Layer 5 of a small transformer language model trained on English Wikipedia (16 layers, counted from 0, width 64).
In attention head 1, each number of a token's query is one row of weights dot the token's vector x. The head spreads its attention over the tokens so far by the softmax of query dot key.

Query weights of the head. A number n stands for (n - 500) times 0.0011.
q0: 591 523 391 498 575 509 489 537 376 455 429 464 471 511 539 511 336 418 513 514 426 639 510 471 536 507 463 562 526 550 490 496 553 449 564 568 482 588 462 540 485 493 473 550 497 398 564 498 419 474 532 379 570 519 523 414 486 567 460 625 559 536 543 468
q1: 506 587 457 537 531 569 468 528 449 533 470 484 444 496 523 533 434 504 494 525 452 591 519 459 582 481 544 572 566 531 442 481 499 486 436 564 447 546 468 505 396 515 485 469 432 550 524 490 474 507 472 426 538 537 492 519 484 590 513 641 482 465 565 582
q2: 489 462 537 451 446 449 480 550 528 512 498 516 607 516 443 556 586 591 486 535 672 504 541 489 508 583 332 502 546 417 556 417 500 510 455 469 526 385 567 496 565 485 490 466 554 589 485 513 539 538 600 448 526 525 549 553 529 371 432 327 529 667 478 506
q3: 553 440 501 353 535 447 546 421 539 491 544 555 548 521 476 582 480 429 440 508 457 482 533 422 433 449 451 507 574 462 533 378 463 383 517 519 391 536 503 418 592 505 469 390 467 444 475 402 479 598 475 499 511 448 552 511 466 533 387 484 447 541 534 497
q4: 423 491 530 415 468 557 532 454 550 501 559 418 628 475 498 565 589 506 453 467 449 470 545 426 453 524 442 377 472 538 523 501 495 476 562 454 470 428 533 534 550 415 563 574 511 475 454 550 500 540 475 540 539 566 474 494 557 462 460 467 547 514 478 473
q5: 457 493 517 549 514 491 409 484 571 357 572 434 454 513 440 439 399 458 582 449 644 645 545 489 578 484 416 564 347 450 462 388 502 612 588 539 433 556 555 403 619 646 508 493 462 553 441 531 549 402 581 434 433 453 490 418 559 533 360 346 398 457 497 515
q6: 402 375 348 601 576 530 475 385 645 516 452 432 498 566 536 466 498 511 652 566 536 366 549 357 550 419 430 523 465 602 584 425 458 545 606 358 703 533 511 523 424 473 528 457 425 561 513 450 460 614 410 604 402 426 385 524 380 563 593 605 472 508 446 532
q7: 532 639 529 538 617 529 502 536 644 558 445 536 591 384 389 584 396 551 668 415 510 449 468 544 401 503 477 590 542 474 511 458 587 569 465 470 502 442 513 536 566 506 486 521 448 569 506 426 398 645 555 503 444 695 539 522 729 603 522 446 361 488 483 596
q8: 560 622 566 659 622 471 567 327 523 514 481 482 570 569 483 624 493 368 510 365 608 505 484 532 486 388 440 502 522 472 534 456 544 446 541 454 330 563 543 504 532 392 488 501 417 483 603 467 475 408 563 720 383 417 380 438 500 573 629 624 492 605 471 383
q9: 573 436 588 412 511 594 509 479 540 571 530 522 560 401 475 575 446 571 440 589 446 540 430 571 520 453 439 548 587 583 479 586 502 560 545 483 501 556 480 496 641 486 527 431 546 610 610 433 431 500 537 375 571 664 602 420 480 415 442 359 529 528 519 554
q10: 677 527 611 320 393 346 443 216 691 468 265 516 492 528 464 530 308 640 724 656 374 598 583 429 422 557 354 573 487 516 568 480 320 658 550 514 521 436 470 430 429 505 711 606 443 590 540 448 221 288 540 815 394 511 511 530 694 759 486 751 803 715 464 581
q11: 571 574 421 439 404 718 446 546 553 409 366 456 550 516 469 518 374 562 656 534 420 472 569 434 486 305 553 324 455 543 374 603 533 405 546 493 653 667 432 665 497 521 664 466 542 492 737 451 541 474 696 659 562 427 609 489 565 474 420 557 530 542 585 474
q12: 406 567 475 584 529 600 400 494 605 522 589 608 409 485 553 605 394 458 486 482 521 526 449 491 440 338 508 548 493 571 475 549 423 442 562 639 445 503 639 462 414 461 657 386 615 667 452 252 391 457 403 553 359 443 384 252 431 640 691 573 457 617 639 659
q13: 361 328 440 422 273 268 313 396 365 398 474 680 491 591 547 551 939 422 501 613 533 262 414 598 434 400 420 344 527 667 520 509 457 470 284 624 631 454 588 501 441 552 503 735 611 628 39 364 583 347 741 508 455 515 240 383 508 345 551 701 472 298 475 583
q14: 508 258 554 477 370 404 359 524 531 359 431 649 469 576 544 592 633 502 476 624 522 412 498 456 586 524 447 513 356 529 400 482 383 520 259 669 463 457 426 450 530 507 279 545 479 509 248 538 459 475 518 558 429 621 487 505 586 511 299 500 358 503 610 462
q15: 515 383 516 517 470 403 664 450 504 458 451 406 481 559 311 279 420 416 556 338 717 593 477 586 535 456 590 430 483 496 533 476 478 490 530 491 551 518 592 476 376 378 472 574 461 711 749 534 546 453 618 408 503 400 529 486 478 481 473 466 420 551 573 395
q16: 570 537 461 406 536 438 503 474 514 518 393 539 467 517 575 488 394 473 488 453 491 609 481 440 545 498 473 577 552 488 417 508 563 455 570 591 443 556 446 537 413 638 486 519 433 517 562 542 521 512 456 442 501 488 521 377 461 571 509 654 405 541 592 518
q17: 482 463 524 484 461 514 520 480 563 573 450 517 490 445 500 520 561 513 459 437 603 387 582 527 492 464 531 532 407 536 541 413 553 554 563 439 519 470 588 519 451 455 463 592 511 486 462 595 430 447 456 509 448 388 466 530 485 498 526 589 524 536 505 514
q18: 396 569 465 603 526 487 410 510 383 485 534 359 448 504 591 482 500 447 621 552 443 613 626 501 475 547 465 403 553 576 493 537 413 567 517 445 503 542 421 392 483 415 511 505 411 502 537 531 518 473 627 469 578 502 488 505 468 464 507 432 461 372 515 404
q19: 529 482 569 516 525 557 491 472 578 525 508 490 479 433 398 599 640 483 493 540 433 371 503 527 526 509 476 374 519 471 549 478 491 489 396 470 550 491 509 481 555 470 508 474 502 447 505 526 528 517 566 511 427 622 434 593 517 512 490 401 470 418 513 460
q20: 677 469 508 294 583 264 518 375 413 577 160 509 238 450 555 432 574 580 404 607 622 580 462 613 461 741 376 562 586 456 536 535 230 312 380 582 298 448 657 457 414 594 441 462 412 709 330 313 476 562 446 681 426 624 494 771 554 844 412 504 607 452 409 552
q21: 507 464 561 422 398 453 588 530 494 514 548 460 483 556 632 488 464 404 723 469 505 530 459 347 557 520 459 432 460 618 456 493 533 309 490 486 523 407 538 484 483 499 511 483 516 569 461 495 514 428 573 619 507 450 402 431 597 562 546 546 548 520 433 522
q22: 527 514 399 578 499 418 499 591 527 398 549 486 534 545 580 444 472 430 493 458 395 448 494 426 471 512 508 542 437 472 564 556 504 582 436 421 598 534 441 524 432 617 516 415 504 437 463 403 437 554 432 456 498 474 493 434 496 411 487 475 429 531 463 569
q23: 590 577 550 398 455 572 493 644 452 401 510 437 480 461 498 563 540 459 574 455 516 448 427 653 521 529 403 575 484 481 486 422 526 591 549 555 547 452 491 600 391 469 546 481 419 405 433 412 553 414 446 413 390 558 550 464 429 410 441 508 540 491 589 480
q24: 326 462 571 630 371 440 753 88 728 304 533 473 422 489 514 577 490 275 424 165 603 471 455 412 532 555 340 401 420 653 535 506 504 265 377 550 385 418 557 431 384 640 447 658 476 600 333 311 523 577 669 608 414 394 295 234 442 596 682 793 542 632 456 558
q25: 452 491 474 434 470 497 543 613 540 407 556 489 520 507 582 487 561 591 564 500 472 432 549 559 559 587 390 399 453 529 499 368 413 655 477 468 696 431 579 493 488 528 508 457 454 398 492 536 535 509 504 452 433 499 561 603 493 516 365 391 422 399 456 449
q26: 374 454 337 503 477 571 408 461 497 443 553 476 585 486 531 493 480 557 349 576 468 466 560 535 515 627 571 485 532 544 420 358 669 519 341 553 465 532 358 455 422 537 286 581 472 484 517 499 371 516 448 435 518 613 460 410 517 529 653 431 384 515 419 536
q27: 554 439 690 496 431 481 639 565 430 534 552 547 413 611 494 567 661 414 641 683 413 267 586 544 451 574 482 640 328 432 532 538 522 493 525 581 261 414 460 519 653 492 496 598 534 557 326 537 477 411 485 524 370 393 505 462 611 487 654 392 466 384 563 523
q28: 312 498 558 572 480 323 528 486 678 554 543 784 654 538 437 546 838 480 505 525 589 507 564 401 554 412 456 590 416 544 408 555 444 577 672 630 543 361 586 499 456 633 321 423 469 663 323 435 522 564 466 275 533 536 476 328 590 324 613 582 421 412 407 662
q29: 432 410 578 432 509 560 402 294 471 546 366 558 499 579 421 667 526 721 743 371 480 594 447 368 530 502 378 423 633 462 572 487 386 444 413 406 487 537 598 472 433 377 467 508 418 496 401 503 361 441 479 375 533 457 572 427 484 524 480 652 477 525 376 495
q30: 490 461 518 355 378 417 420 323 475 481 452 364 617 618 603 524 592 640 511 530 627 583 395 495 720 494 489 499 516 584 678 606 475 441 455 360 486 374 443 464 490 518 444 661 421 621 459 462 489 366 320 571 309 593 370 396 591 468 538 627 569 518 487 557
q31: 587 559 461 492 672 532 638 544 491 474 511 328 446 445 564 491 311 367 460 461 547 447 453 457 672 571 656 375 515 506 501 629 596 441 418 418 507 559 497 456 522 369 465 509 632 592 532 464 648 645 499 439 702 441 588 617 415 581 392 337 518 410 519 494

Each question shows a short text with each token's key, already scaled and adjusted for position as the last token sees it. A number n stands for (n - 500) times 0.0074.

Then comes the last token's vector x. A number n stands for (n - 500) times 0.013.

0 "\n": 331 372 498 459 402 506 530 513 474 352 504 495 496 515 483 486 552 475 563 429 501 568 584 541 517 503 470 508 495 501 506 477
1 "\n": 330 418 473 465 397 503 528 512 474 352 504 495 496 515 483 486 449 443 559 413 500 568 586 541 517 501 470 508 495 501 506 477
2 "The": 435 484 475 460 419 478 505 512 482 364 505 470 500 521 507 487 425 433 530 445 500 538 578 544 506 453 512 550 490 509 511 447
3 " second": 601 551 467 479 387 475 518 524 445 361 499 486 494 511 510 491 430 424 516 407 500 554 592 521 513 450 482 540 499 490 492 505
4 " single": 639 625 468 492 394 503 505 530 440 361 501 493 492 507 469 504 512 446 502 386 500 547 598 545 517 446 480 534 502 482 508 474
5 ",": 568 618 432 490 422 496 503 477 434 355 503 492 516 516 508 478 580 497 484 372 500 562 545 532 519 476 465 519 500 488 509 451
x: 657 469 467 399 394 440 248 432 399 385 530 546 496 612 488 550 579 405 683 541 517 504 539 519 354 462 379 547 406 395 548 631 606 549 331 696 370 496 457 525 478 526 539 524 338 597 325 332 635 286 527 431 400 544 519 452 587 293 680 682 655 408 495 633
Which token does the last token look at most, and with what share of its attention? 2 "The", with about 50%

0 " on": 276 354 448 454 408 521 531 479 450 256 500 436 494 524 496 462 594 459 578 418 501 522 576 533 531 485 492 516 486 474 496 403
1 " the": 295 359 435 434 325 509 521 524 448 274 503 457 495 520 510 486 487 419 547 420 501 546 584 555 511 432 467 549 494 517 523 405
2 " four": 446 458 452 459 372 519 529 551 413 263 502 493 461 519 504 499 367 375 518 381 500 574 606 531 519 455 448 573 505 493 509 489
3 "-": 688 655 473 449 381 515 522 499 446 232 511 467 505 508 502 489 418 374 474 362 500 581 564 541 517 427 474 484 507 480 517 443
4 "st": 775 690 396 473 316 471 573 518 442 287 499 431 514 518 467 471 557 467 511 402 500 526 611 580 493 453 504 527 489 544 488 476
5 "op": 521 689 440 483 387 464 487 476 356 256 502 499 510 509 462 529 628 526 480 359 500 557 553 506 537 442 511 513 523 503 525 443
x: 601 651 465 482 428 365 402 470 452 258 511 544 375 517 417 488 491 505 344 351 390 529 474 455 362 576 571 583 573 418 447 600 538 525 503 643 451 516 548 647 354 558 316 546 461 519 621 474 523 382 578 573 787 433 550 443 340 300 745 788 477 457 442 669
To which token does the last token give the most attention? 5 "op"

0 " single": 291 197 479 433 308 528 525 535 394 234 498 476 494 509 441 510 592 471 540 361 501 577 638 568 536 434 474 560 510 457 521 443
1 ",": 215 349 409 416 355 520 519 444 394 223 506 477 529 519 514 467 459 416 577 339 501 610 585 559 538 490 447 537 506 485 522 422
2 " \"": 448 494 426 421 271 521 561 481 426 216 511 456 532 512 495 462 338 350 548 349 501 581 651 554 524 473 500 498 509 509 516 441
3 "Y": 701 649 345 477 305 499 491 531 411 255 500 455 570 507 498 433 400 328 545 480 500 568 708 565 537 506 497 548 479 484 494 483
4 "o": 713 780 493 461 333 546 479 484 365 279 510 504 534 534 497 499 531 437 483 319 500 493 705 628 530 426 459 558 484 503 490 484
5 "u": 569 835 484 493 299 543 522 535 376 254 497 487 506 510 468 501 642 517 465 369 500 544 658 597 539 403 431 559 480 520 502 454
x: 706 453 538 598 476 309 468 687 561 618 405 278 385 373 417 370 507 310 616 521 357 322 422 467 363 467 672 583 480 495 564 667 501 539 526 566 536 568 428 487 442 699 495 549 536 372 478 516 626 598 499 452 607 460 509 467 533 544 539 887 469 620 454 447
To which token does the last token give the most attention? 5 "u"

0 ",": 298 324 443 418 383 514 521 440 404 256 502 477 501 517 515 478 599 475 595 402 501 598 583 554 531 491 448 528 494 496 520 438
1 " ma": 290 405 429 407 349 531 507 503 448 283 506 512 473 522 524 527 480 368 597 320 500 532 642 550 512 470 456 500 530 496 458 479
2 "king": 415 437 408 469 349 518 548 470 442 232 491 474 443 508 506 486 390 368 555 396 500 527 567 578 529 454 491 532 474 436 496 399
3 " him": 636 596 427 450 340 475 488 512 430 271 501 461 507 518 478 443 413 367 512 358 500 524 582 610 551 457 507 532 492 474 491 419
4 " fa": 637 709 256 485 248 533 496 450 519 308 500 445 549 526 474 522 482 475 513 255 500 512 657 514 522 479 540 479 508 534 496 472
5 "st": 589 713 393 492 318 501 532 533 410 251 492 444 501 510 457 491 642 504 459 377 500 537 568 593 518 404 503 540 487 484 492 432
x: 492 459 439 672 506 293 423 509 486 625 586 459 441 574 613 345 593 357 568 515 299 409 445 456 582 574 707 770 735 462 461 345 504 458 354 711 410 473 411 545 649 488 481 465 409 336 482 594 554 281 445 330 423 368 471 388 386 587 466 696 489 494 589 563
To which token does the last token give the most attention? 4 " fa"

0 " A": 417 316 482 445 383 489 487 484 486 368 512 513 514 524 517 497 561 449 536 479 500 520 605 546 515 477 482 544 494 494 494 494
1 "le": 346 415 443 471 348 563 526 459 467 357 506 507 509 500 476 498 459 431 525 385 501 511 537 513 500 455 470 537 498 478 473 453
2 "sh": 495 510 453 461 370 505 543 498 408 362 497 490 523 505 477 495 407 418 508 445 500 544 579 543 528 473 480 503 479 518 503 448
3 "in": 643 573 483 488 416 511 540 440 418 309 495 504 509 502 476 504 448 435 494 420 500 506 604 538 520 477 471 530 489 489 494 444
4 " began": 669 664 438 488 378 507 491 506 452 337 499 476 508 516 490 476 510 447 498 412 500 568 561 528 528 473 497 520 503 470 491 443
5 " st": 555 671 396 479 324 487 530 545 462 340 500 468 496 511 499 482 609 497 488 428 500 533 567 514 508 471 514 496 504 505 499 447
x: 489 517 476 602 392 525 511 352 420 406 388 653 428 638 492 551 619 325 723 470 332 445 406 473 592 552 244 825 513 415 435 559 437 429 350 595 537 508 310 552 483 386 353 527 513 396 377 533 346 238 319 487 416 455 440 486 429 600 569 603 564 539 511 650
Which token does the last token look at most, and with what share of its attention? 5 " st", with about 60%

0 "F": 342 345 446 452 371 487 507 522 439 320 498 500 530 505 510 510 550 454 534 507 500 511 618 566 528 508 488 533 498 494 532 492
1 "O": 358 418 460 467 415 511 480 485 408 327 502 509 511 522 494 512 465 410 522 450 500 517 597 544 522 488 476 541 516 457 528 485
2 "B": 479 473 465 478 410 494 500 506 434 307 502 535 519 514 490 515 398 382 500 439 500 535 576 528 514 459 511 541 514 475 514 478
3 ",": 630 557 407 458 401 501 510 462 429 328 504 490 510 514 511 484 413 437 513 364 500 571 569 537 522 484 460 523 500 499 515 456
4 " Island": 635 664 380 477 355 487 535 424 432 313 498 506 491 513 478 494 514 454 521 387 500 540 577 527 531 466 470 521 491 518 523 464
5 " p": 551 720 426 489 333 480 515 497 474 329 503 474 514 521 466 487 585 520 484 360 500 575 604 505 515 461 497 478 522 510 476 484
x: 595 561 504 625 566 368 687 376 498 464 359 551 368 670 676 550 412 343 615 440 510 486 533 345 511 546 333 779 510 438 609 714 494 342 454 459 534 652 440 381 555 415 352 591 346 651 527 385 354 392 432 522 577 557 491 467 469 367 693 626 613 521 609 645
To which token does the last token give the most attention? 5 " p"

0 "ute": 386 424 468 474 449 499 500 480 430 365 494 507 509 507 482 505 533 472 519 463 500 495 555 545 518 465 485 525 491 476 518 472
1 " will": 397 397 456 470 396 496 522 528 453 387 500 486 507 507 509 477 491 433 524 447 500 507 578 545 521 484 496 513 491 503 500 479
2 " enter": 457 491 456 477 367 523 523 528 458 391 503 500 492 507 514 515 437 431 539 406 500 536 565 529 508 502 525 521 500 466 496 482
3 " India": 577 556 452 485 415 498 515 470 445 366 499 489 516 506 484 508 448 436 506 424 500 522 557 518 523 473 482 517 499 497 509 456
4 " through": 620 610 475 484 412 509 505 519 451 373 495 479 507 511 509 485 510 468 484 422 500 552 561 511 510 472 485 517 494 481 501 444
5 " Ta": 562 660 404 500 397 506 515 459 469 383 506 504 529 505 482 493 548 512 491 405 500 510 560 514 518 471 476 488 508 489 486 487
x: 441 625 453 437 491 367 553 336 533 415 306 533 491 429 534 442 369 308 525 335 542 677 449 450 412 446 520 631 497 623 612 750 567 480 454 486 405 564 371 549 378 421 544 540 264 560 606 460 524 673 434 613 473 397 484 345 558 678 618 787 631 627 613 524
Which token does the last token look at most, and with what share of its attention? 5 " Ta", with about 100%

0 " Ar": 437 249 475 427 316 490 508 471 474 352 503 496 564 508 545 509 590 412 555 394 501 580 616 536 521 456 447 459 514 507 445 483
1 "n": 289 498 423 431 364 485 559 445 442 361 506 483 533 485 495 479 471 414 516 389 501 518 787 560 491 459 446 516 464 491 492 515
2 "old": 467 456 455 446 371 513 540 539 399 257 491 489 511 498 475 523 396 381 501 388 500 547 626 617 531 426 454 514 500 497 523 446
3 ").": 719 544 355 464 386 522 539 475 478 253 503 485 518 495 460 468 415 445 523 337 500 588 615 561 528 512 474 508 483 486 536 402
4 "\n": 792 631 340 484 364 499 525 504 482 263 508 498 485 519 473 475 570 460 524 332 500 614 637 547 519 532 455 516 479 517 513 471
5 "\n": 556 670 338 497 366 490 526 502 486 270 509 498 487 524 473 471 673 503 492 330 500 616 639 548 519 522 459 516 479 517 507 472
x: 563 510 366 638 543 385 451 526 444 443 547 529 387 601 578 526 317 276 725 602 336 718 507 522 373 401 254 674 541 592 526 590 610 484 530 558 347 429 373 628 460 389 391 505 511 368 369 440 332 552 621 430 440 407 357 425 555 304 447 657 700 539 500 387
Which token does the last token look at most, and with what share of its attention? 4 "\n", with about 90%

0 ",": 381 396 467 452 431 508 512 465 444 356 501 486 501 510 509 487 558 485 556 442 500 557 549 532 519 495 469 517 496 498 511 464
1 " was": 356 415 466 466 429 514 513 519 445 369 502 472 493 507 502 473 473 448 526 408 500 560 572 527 523 494 487 527 490 489 499 458
2 " released": 454 492 452 473 391 516 522 482 430 362 501 470 510 513 491 473 425 437 520 430 500 534 562 547 516 483 525 512 504 484 501 466
3 " on": 618 570 431 488 427 507 530 482 475 353 503 465 500 518 503 467 429 460 510 410 500 513 565 525 516 491 490 504 491 481 500 450
4 " September": 652 576 412 502 362 478 483 466 442 367 499 481 495 510 484 479 521 464 498 438 500 529 560 499 524 498 478 531 490 486 505 471
5 " 25": 528 649 458 505 420 490 494 454 434 356 498 507 481 517 495 487 569 496 490 434 500 559 562 504 529 489 440 527 502 489 503 481
x: 403 526 486 644 463 448 502 512 354 359 568 456 499 713 304 432 780 234 536 440 589 476 454 447 490 563 492 446 463 596 669 646 601 521 531 537 491 532 312 518 543 610 297 475 358 426 306 490 560 522 655 421 537 381 405 408 515 255 594 634 557 431 687 584
To which token does the last token give the most attention? 0 ","